Layer 2 of a small transformer language model trained on English Wikipedia (13 layers, counted from 0, width 64). Numbers have three digits each and are written without spaces.
In attention head 1, each number of a token's query is one row of weights dot the token's vector x. The head spreads its attention over the tokens so far by the softmax of query dot key.

Query weights of the head. A number n stands for (n - 500) times 0.00054.
q0: 646384406601577467461494387583553418659512533595421408381586414383515375531405505596122559384502435436493442547580558639689512481422299318598374453549547492427667401658648702533446720614379419
q1: 513163600341671499451325458672407554611602584272519665517475190544397449574253300756365347459472600432393480575549406456505463462769488500397527349563321602185462404442687529581597680514693423
q2: 543451441547573343392336341540400606640427378161543577657493390355706394672352189534466443385720563385507539621517469412569658528766458395320272326612423427385470441746619601724643765408474606
q3: 316615647324554794497073707317474685374484484603383761425339489737415486469616406471648448712462466658612688462547387352366370457385672693372503491427738789687465796333355413473459357409649662
q4: 263542476259597410449213696488614552468513568282375671523515619628779786373498491588572216517441730578392443548447361361444362277750598613403461520655603438749555615332520529520593716612476751
q5: 401386467291446489595496601577524543518460436321564542451458650721284394238530516482651446693515620332362539588289632407550318639588746715441543351525641591547451432362355234423489546578649517
q6: 222495590440380521633475398441544585499434412109405587503450457877569483220681360496648521581400771127287586632281693476709289532569790384333579310729484394544493749367428513516474417650315667
q7: 641590778633405673602783442404415329471370535484650512504392531581306319224561539378647661721551431552490547338317644422586412695149651741550513639295466757389383702468160284459512252492640537
q8: 507528501503510449446595598458255274408294396494628700527712354457481556267479503513706527750434599772429475482486560531357363753358554527472479527386547591276406586418278460436450571485474463
q9: 576476310415481507283758688764526657539636562772493276605381537154705633601425683320276449348416277520575461490475289442395589215588265635746410634543358636541460188613564459544548714238601504
q10: 255607554350816477714464632600332233256351172341641495556506410543343466440542313588568297711556486576441520424564777508732517692275661331276685274357532436531435641199587850697571352771618572
q11: 523593712455394434596234326448308232439164216220784604685943270504478392409717450480591584716262639486351262476565887490678330953396845340293449294585679304266303637413395410701453465882596510
q12: 315391565612545364532510384762516450557509406255505642383393546573801597483640441732544635443502715166736161692281727340375330681665750224289212477516494477216613188606527705724603455541310728
q13: 833753688638536484643619255518287121506233463540546764729978316281330578351492564455674684575442479671427471340671426650646348784361644515409584477631343269434367515231461563392562572616542406
q14: 457496420430419434427506493235476516286490496703447388485397387586026443602450642506620447727561551752413544197426611519717440330282375633493554445371598387687458719485558489425322354549445312
q15: 481442870488679493514301207425461372443314555073491783514836466365597454351747332596489413591268754492595294497673590435629530749293525410367421465493348477368491426590471484729531777716411447
q16: 258450383405415572435605609416736690602722732584425426280139550781560417565283544573500520451817526470523615667396331461240495391761366455445148487440567846509578492608564393480247289389379577
q17: 356476606451351409388416432507506551482455464382473570542380438573670531463408600534431455493676600203431180448294501501581497588647557827777274581699717634307533418319403309609624773584221440
q18: 470434701417714438460503381619428418368238394348480727768722397250527497587481643557516423598456495560281297337652524232766676591409405628489751583658551400458699510444508454498614737615649365
q19: 454580765458572459383546328700357352517367391493656463781728434225456541432654477272336513610321366464491376410509386515600558589459527521463611418603263377485339426346540610605656637729569399
q20: 660647593470458746459516383359364331478410512676607508474777344353201448611419721276535639579602257550414491450625499539539457563155434606382957441492399302569475490470458687424573462442672297
q21: 116434570414487417329451684591699771441477300354563576485350534768444453485638477613557448451636552282518659603298639315251652511731750492664486466556549809212489439564392358643492488545385636
q22: 635445203607437585403542543299550661665697533923467175295335496661449274595457592426732471444530394460466497493431675505713363506551378636544645561162417395590537527436525537422266333296460545
q23: 681650479476609901482541457471412266474490656528537497479707423396363274579426511296447582525504375599451586194548254509448624490358489666340646409600240402537333507533504448611501625228642495
q24: 399724517388619649444365600275598554485397507319302634496464674626240473417676453333671504803786473616772571292373502532378580559382521591643531610520395739604479689379416379426340380678475259
q25: 244412521702485328381538461482695601503574423562518275455413450647456693493458465543608452487639330604532629401417701621554471289550563327626539326203629636593595687446466517418339330697275487
q26: 701609452501309882699681286284491334564604524751496487510647389565269389623480517416527573543350295673481572379747410458519504439203414484398637443388328375676392538529443604378444408309705364
q27: 432625530514507621545213560037572534428696591223376664371482426793189558352536365579545549612670466597741643371429444690148443561563615440557271543601600842360570587353293472505471332793487130
q28: 557663480533519460429611634660530474514337411802551185549419517558445405579494664393496440664608256495499729444319519570602393582517450676492598563186577466651338502574417612519408574396152373
q29: 462449346353458239516219687408633696420531572464647380433204579686436569558372596580399315469632517417462461541324818446568351555490520451578294503515799611511443545487472422453450626590376428
q30: 765585465627327712464578387519270297585633614547490526494807301370469399370421365298502642339502455648523415507859111544426550569527434218577683348318160249487512382489540733471673434375519529
q31: 360414286453349324497550562603726641546548614609469368281118424779283538366515683641586414525557579505587626613499592415489357372605501641436339605461693767548420603559518654570495426599525621

Each question shows a short text with each token's key, already scaled and adjusted for position as the last token sees it. A number n stands for (n - 500) times 0.0013.

Then comes the last token's vector x. A number n stands for (n - 500) times 0.012.

0 " administration": 430437558537587543683523489302778578652589792456473513498453408487503355647598478575623487432598
1 ".": 516640370493430516582599418326683568644568681463505422525516494466544560462584597398624365514522
2 " These": 596422532573537574595570504253653684661664766470430467471560532499490435617556598603682411417526
3 " beh": 552619531722571497608555600328585692626699627519367547545580562323491468615371598573580342587494
4 "av": 652718785738896446814507483258765548767448674321603365357304365395653329394654600500477469513609
5 "ior": 434606556744668592758447431206727698611504808465510411523430468500489409600508588535490463477591
6 "al": 348539494738521650784530492168750763655497801511470437531481462561434407610526536627460396424590
7 " c": 488454462493429573573553553406583680572711638514428589625525524434482425638464528579474362538525
x: 399476571472509513427382487504469422541480444430647609567488453452469647675516622570341559594429416669489518417505507511542461554414605542534558488363673540349289556294524504573509510525467469
Which token does the last token look at most, and with what share of its attention? 6 "al", with about 20%

0 " b": 526466528441529412603490502443636444751549719385588525427338383448629329479635497512508538466579
1 "es": 495475631376625419662451438289686555672552818463540488521418436508542388497598578509523507409565
2 "ide": 589453662482658474803494396225788607718534776457543485512416436532577379503608550459516529397608
3 " the": 593519555560455563737603476241695679801581688594437440528530420601464306611699409569550513349515
4 " list": 600460459480500554662645486289791605806547762388607631429365395495571322558589444564574543425683
5 "ed ": 645471456422566402484567606408651486750621577399555493414461499453630395450621463411601438613581
6 "19": 464476481648702364581461437272719531715490709339598339358340474405618434549753612455551407631576
7 "th century": 491398416565600539705634464242775616777538690431529477458408461461568403493610530450578446485550
x: 441536548538438504489414529653319292369407472605665500530558429565425407421586539435451326770445508545522438526515536576553454469462563458506567514409420481500328516456548541506477581684475448
Which token does the last token look at most? 3 " the"

0 " practice": 439415608502657528769514489207778697535686822528399517613492513430464476663572553467641435463497
1 "'s first": 403475520520507546596540543209666780641636773560373451606549577444496488678540507509608398477480
2 " significant": 589391562518611521642490555238728682622638772471402485554535489495467391737678480613603449466460
3 " project": 604442469486555534628571511251795619665575744417467481454443452449641439534565531370634417505549
4 ",": 506523418562409562662759597191736724705621665522360420579537518410417444509558555471569372445440
5 " Marsh": 455600534679645587778622508147754763624554843494492472541380544411546566669501584579581455458508
6 " V": 366719571777676565682561564170744762630550756427519354472409604440575619608452647563634383601499
7 "iew": 379491487607623562627529512204730636720542836379628473439321509445668408593647512601517528630590
x: 443467553425390498410578486511563491406287548557632393578449633579436528522438460737502366568426400488616574597591434508547487600431629454373553411424614539505115482394511560554397565645490572
Which token does the last token look at most? 5 " Marsh"

0 " and": 477514483561441671636583431271629754719531618490390466549570499496460405542463530396576479378533
1 " their": 462377590542545590655560525142640851494702794611339480680618641458363534761543567622650421417446
2 " act": 335486453502563549524457554306665714639608696469527423460429498378595505557467540424602390627541
3 "ual": 640411681540642607760471502132785840626560882441445397552500558492475476676561576592632448401548
4 " beh": 453590433706590549647551599284602698600673648530394591557553541342510457625388573582565372563498
5 "av": 404750655830897521804529508237750574741466689336590378369317383365651341416640610516483445506593
6 "ior": 378516445743668627759458454185714714591508825475510428517422473471502424608507607542500452466579
7 ".": 545663609419435453534631453295677596658560678472531434512488493459561576452581600404620358502513
x: 495350612559503565587531398569416305508545502466644505576561576516448437464517465382453483679438461521452456535516605555642527504480499491264651412339432450501346486548422573479638540553612481
Which token does the last token look at most, and with what share of its attention? 1 " their", with about 50%

0 "urban": 234423758330699399815458507199796702714587797514427428513492509486429327614644478594506475424527
1 " lands": 480433590521620574741602502212742652684630831549479604553498468453469360704533533701532538371609
2 "c": 654264753510621592812525464209722561623568629556454537536501474544409308585608474735433347446601
3 "ap": 777509792574714555828531451191792558665485753439572512497307370558544324504693490699425461401591
4 "ing.": 453345438374417486538632444370668521691589667446539440485474469518549541444610584425654383507529
5 " The": 345591464570403574629683533296609696749615687614370457538568463525480340627631449569564488378524
6 " art": 340554460632646568712609598212701731670670847558403454568529557365549391666556554593543390538564
7 "ic": 438243364666632656708527512325650667612599697494438383560517504422515343532571604581420391515536
x: 455513391449397578565446498510502475447604428512658414579361513612524464536450668451479320747605410509479533506487464488375372618460560473537494478426617527352364589290559441553625510617507518
Which token does the last token look at most? 1 " lands"

0 "ace": 374468600404595478749464433298759570732509733471543563491404436583561337524603478526490573363648
1 " val": 414564637417655505578424512363610710541603731524442442497519507397403530642459671611552434542481
2 "id": 544368650427651590723460428211771682617495793405519401535394455545553457530628532496531404442558
3 " and": 509473476525391642671611418228672744673513682489428470551541474540448389539491510441573490369555
4 " read": 630539591472605588768571458242805588731543826386543415468434471450676397575654528530640462482611
5 "ily": 543598496589551589807555457071768753667536759495422357561512596420577454497487630318565357536543
6 " under": 437517507446401541580657578363634625725619653508430518542521527488516412688536452544621504323579
7 "st": 309391413619595552729571519192744657693511665490557471533389457584546418666564439530540366436600
x: 376417629484572471416343436499344427391463480519602541469534424555489549504597376687589446695561431560566569378501550580530576578407598562567583587303416457564459633511523532543465425381389519
Which token does the last token look at most? 5 "ily"

0 "od": 264528655220675398862456442174830654634476829539471383541414462566577377616672499558423461434580
1 "ed": 390431607425633519798484399131825640705419832474557473522398379686605368580697467488532527334600
2 ", but": 456589384448369669611621442273671668626601781501406472543502473458516566655503602471628426405441
3 " system": 496483459453455607501495473361711610724562687378565506419390403463608433512437536434654453504577
4 "at": 560683613676648621816501533175784670696510708417561460476367438485603343483566465481543409600595
5 "ically": 494506470496420593687498440113719672661575706410483501517469495492591416595469545408590444557516
6 " review": 586615503463541566627588515266784681623599882404509394460433494421641504579556611445673428563581
7 "ed": 418567523526522594722574496116788734693477838447528450539463461558654449550558546374666429446573
x: 467478657505687599558478499462492406346525556529583506460525497556470396539451408427660318845489450513430502417535544511683363632446566544535547481423407482487385472347539495451596472424498456
Which token does the last token look at most, and with what share of its attention? 2 ", but", with about 30%

0 " United States": 450498602455571490799475340229810612705457828435512495476419427555474387642634499582615605380630
1 ",": 476561437556407681760689470232765681729488675467428457540496486492441411471569498442581497405531
2 " Europe": 567430610547641494785513483226807626744461810398534537453418479503595430549540514504684577431609
3 ",": 480491440511373621741735505228753679759507649468445457528484459495427363487587463491558508391547
4 " Israel": 557532535684716539833538503138797726620485858446548448498449533462556491582470539543696561481626
5 ",": 536453445454348574712764535219755703733523686469441444537507488471427396492563492480592488405535
6 " Argentina": 497567463606573598818591470174821698711458840437504495509444478528480482573554498553623586397615
7 " and": 494537515445293525648645465217666780687464718449460484514526489534481425587490486455606534374557
x: 586550548379446501478446438465545286357470401529356565574526477590491460624520405399549483727443567525421448517523611456568424923542485613507449518482579443493363517552526472436455528454513499
Which token does the last token look at most? 4 " Israel"

0 "iv": 257540679255741413799437460172774690582523736457490415522442535563515492479643573563596374443542
1 "ity": 467392519536531562653510470285742588699503748475496562529468408623536319572614442585530553369659
2 " as": 485509352415294807626638417299636767624620716565311608708605537589339463651472461500598521260530
3 " m": 700464682576641477648508538240647650649607634459395468560470587390493512507465627551535298555469
4 "ental": 686522646524512569704414420209734744724477841455490428491433496595497387668660507554548510462605
5 " top": 551583496578569670660587564200733732715573753424590600504382422555496420584523443663599553395592
6 "ography": 451562516524567579628573491356739613748519723443524507519395433485579397444532520424585498437661
7 ", and the": 501445506448322522578630486327616693738558634555398457576562447567473442559559482491616451351487
x: 562484493517512554452457428474485284413503446501571503520514486499476500577551557481463516875486532485527275533519684494508438742493409558470523576446449427500408526440441452495607464568556443
Which token does the last token look at most, and with what share of its attention? 2 " as", with about 60%

0 "ç": 404657633383595569676498489325672728602494619554478572563459520608336585597348523609555513375557
1 "ade": 457450622457649522792461483207789701528480898506499458539422515531538538635552553492639518396612
2 ".": 348598381410420531616582370316711555671504700451557436488463469519587565430605591381623424486552
3 " The": 575580474548401599626642526301604698699587700601394480524543479543515420612624476524606501375510
4 " project": 589527479432514541624575484270789642707551782391471495440428451447675435500558538327658456482573
5 " will": 519499436433480567573569600255707619627631734418356497558508554384601507515559520382663375583426
6 " acc": 486568396569606593546504639353555714526724582488399578558524667331490516523387590387569384680437
7 "omm": 326285369764723618686593572327606690639581567516408533568441550373379451481506558570343432493399
x: 455535396547450485428495622544340635562473492521439519546524522571475357473543535491486434588513547575567637578301584571477628503403569419483520453347548472372444534308374518576344675644422549
Which token does the last token look at most? 1 "ade"

0 "On": 445546509460561507723602560197764706589549839458449442499462601439627632659556591420724508419431
1 " August ": 499580489577505315453519521434585408637553500325533429259415479461661547490516605482652471627544
2 "29": 530553557545544285591491482272725470641509734351520295293392519412677521594694679431714436618521
3 ", ": 388519364513482303359535621580499354671644391370499473316460454436583452510567537565596493558500
4 "2": 516521564527553331467444531395634541593522658375510323277476551414511551636655688535644384660535
5 "023": 540482458514562394614511493350712521669483651355503362340424503422663549445580612339728438560548
6 ",": 574464420390307503625764609247673695591596675521334455558548561420448529553551558439628416461402
7 " Smith": 469564442610566519735595490243779702684466815410554368353384572396625553574505629430586564514580
x: 397519554435544560549508660633482433342341377583613452444537525432473413404524487555468325584370593480402570483551500466426377688550591503304425440565547512630353524483570495560376655457496610
Which token does the last token look at most, and with what share of its attention? 0 "On", with about 40%

0 " returned": 490638543431624433684459457195785647658523824502532414494431458497536536653593554521684453395574
1 " for his": 402449592507603514668542585121696882487734904615277332670657726377420663734526710529727307468363
2 " f": 472378649506671399722490609178739628589625787472475471529440593324640542661526608468657386595417
3 "ifth": 539419574584621483628508507246703676692541782509581438489412446491510417687626489638547472489608
4 " year.": 467331425393476471532620478336678587634586722463540433492470509428567620473587635390681369495490
5 "\n\n": 442353312322336499356589622508513570620736416544416625552579471469498506603485480507597413477433
6 "==": 639374540356468534573610495364645592694626606449597520465465399518604464599559497430693487440577
7 "Pro": 464453421603489606663579623257653840583612789596405528606548560371423625781391583658594515430445
x: 409505359478613508628533622488338499479238252503597574498416479419537502482495509491537574658351469465651681500484547410582456773524602429487451478554555516493494464466492511539474364502615425
Which token does the last token look at most? 1 " for his"

0 "es,": 542538441532485728763658410241746723714535761516417520601537505529400468488514554439641470304540
1 " into": 431454473509517621660644561252709711720663730529397547624608572587414447638545449536718505313545
2 " g": 440366617528553484590499552232678706674646689535433454556473553359493511625443608543565330551462
3 "all": 676456688582667460690512519304713629710575774435562430461403497475519392572645535603454419455590
4 "eries": 554509469517518583706627431245824626758524773431574530515384447536608432490531521434646513417635
5 " on the": 477561522510424552667624550268704696768595702552432441567552488569457408683646417587644528352492
6 " ground": 459554485538510527590554555253748681818605756412544479415402475432583384611598510568562474462554
7 " fl": 470554407567618512667551581277693698772609752456453438435460462399578432549568548468569395541475
x: 413598677621519444438526541565500465347318395572486521519456502451488564614589489639516602566414420611375484512495665432568388679331514604535487491311416534523257576400441461493614490644402490
Which token does the last token look at most? 1 " into"

0 " of the": 341499567455524598742597500210701705777555688573425458530540480636426375637672417603624491317540
1 " administration": 496434525544569583682539479285792600726566798437512521461405390507516355649604461584635517432618
2 " and": 523472493557410644659606461198676785671556705488400448546559503491429414635486514491587450424523
3 " attempt": 535412628593694462772532555092762773627678865519410349552484579287487501616562631464542322533456
4 " to": 537542472523439567644688601189737710629626812483346474599572590466488465655554498462669414463469
5 " el": 620613592640556540760538529138671786690527742638427426593558552488484523710529536569437415457446
6 "imin": 426555517787626648744471512104711772615626708491485314518474522416458531643500647594442296561430
7 "ate the": 408400465530408544654648548250678718769603726579429423552541452595449332716707397624580484355516
x: 601471627514525563423505391430476311339422380538630498495491464511478531472487492602524604874539487500528395479467561559385466786493511486539545518442465502551372512374451471465540454553548508
Which token does the last token look at most, and with what share of its attention? 4 " to", with about 30%

0 "ed": 431570525436616504737458404153810635694424814436576471496417397630627426544637514430614497365582
1 " off": 409381675343637374772507499174776588649609816473515427495417566375524439734670541631532455483497
2 " of": 513363583509499585718674542205714729756631742516433456530505498573417352627655447571585477317536
3 " w": 529434552592702379617550609305659521691652615415557499408419505399686535505581580514623360613454
4 "a": 535619580629596512692496559176640654699577743503503384499397515351610491468575643489506308531467
5 "ivers": 614674573642598618788578461111843737713514861433504531550402523601485509558562529536580484369557
6 " by the": 375505456539404560678703534274667698728597702601375475585574496610375383676653395591617497301503
7 " P": 379421483660575578657592610299717728694612682494470463498468497450570559640485598582581403514436
x: 287558540455707436455452535432488575405455394491657493465473597437502482560558536585415599524514492515532567490392590485548443708455486479472519557329524515382380532492502490774577511600398476
Which token does the last token look at most? 6 " by the"

0 " and": 477514483561441671636583431271629754719531618490390466549570499496460405542463530396576479378533
1 " Brazil": 371496673465694439791503468194803707672465815454504456488450520476465550529515577536627485457576
2 ".": 347594375420425529603598381305704581703500693441574442486449467480602562426595591377620419482554
3 "\n\n": 431617275509348528378595632534478543654788312563392601558596459513434459649488437570523407488416
4 "==": 319452441381485518585595482387631566724655577449572506469477391528585421605567486446663492440570
5 "New": 458555511604605540773673521199810745794548880441523463454422467527554412677700472649603587369576
6 " var": 416608514639658573573479577327613641686666640448525472433476526432493463655545580717604423574479
7 "ia": 443385446582443604730556511164709722737522750468516505581401448507522436621536523695487533332519
x: 439466604372574482579578610442640486490305420525714462559487395614505452475534544323382406661650673557468599593422635543525506611458495539464425374556466464375346559428392490473419474464555421
Which two tokens does the last token look at most, in order? 5 "New", 7 "ia"

0 " ask": 533631499545552483630520538296708643660639736460478442457495477455515462599584564507611388441523
1 " ex": 445477590470574563598524603335546761586692669594335584695589630349411503570392531544505391452476
2 "am": 684314826534694391625507522335626609643540646531512383445425424394435427519528568674441322421560
3 "ine": 666551617631606605872578468121828698710576796492489532563458493535537375562583523515503507387558
4 "es to": 566504457487433570677701567185747665640628835506356524584565585501516489637604514445711434405482
5 " g": 589613524611546484597515555233676664647636732541443429540460556350525520658491618529571317579456
6 "ive": 467516494587546580709532418205722684664592848504549424580427466514535425682595576532558476412594
7 " the c": 473427460462358561562607594390570685629711594619374614643580489461451420680515461625516379457472
x: 423509572551526523463433444456471381462392425418700606533488428439500665627515684632362676643498399581582439372441551519548463600438479563492544519376561513389463544370440503551539484547463505
Which token does the last token look at most? 4 "es to"

0 " respons": 370577505385636497640478518352621624620654686513441461597493546433465419560536527610490443437553
1 "es": 448402624431676471739495504199710654565599765556416505624533504509467406539556551573511427377568
2 " to the": 579374569501491567748607516258686700768576695621375420594574464572390296682708360645543546314539
3 " c": 535499483536493599576534567393567708580726608523424598620527546401494463638429533572485355545489
4 "ards": 670472604541563508703548459216809621825511811411579469450335430557513326521673473554521466371654
5 " and": 513500454489339559616616470218648773716552700478425458521545501513443408586504520473580452417523
6 " their": 349484416586497597631613579156609870504738794629309464704640647434338502771543566644625415418450
7 " act": 439651517467507577534469577322648716658619686470534432456421483387584490568477519455579395628540
x: 467509630568425530504607513535394507413327502584723407579491430472427588624510486604612486605318391481369579510538503351652363602475781499416506514537572559461320443337441527475393485443514495
Which token does the last token look at most? 6 " their"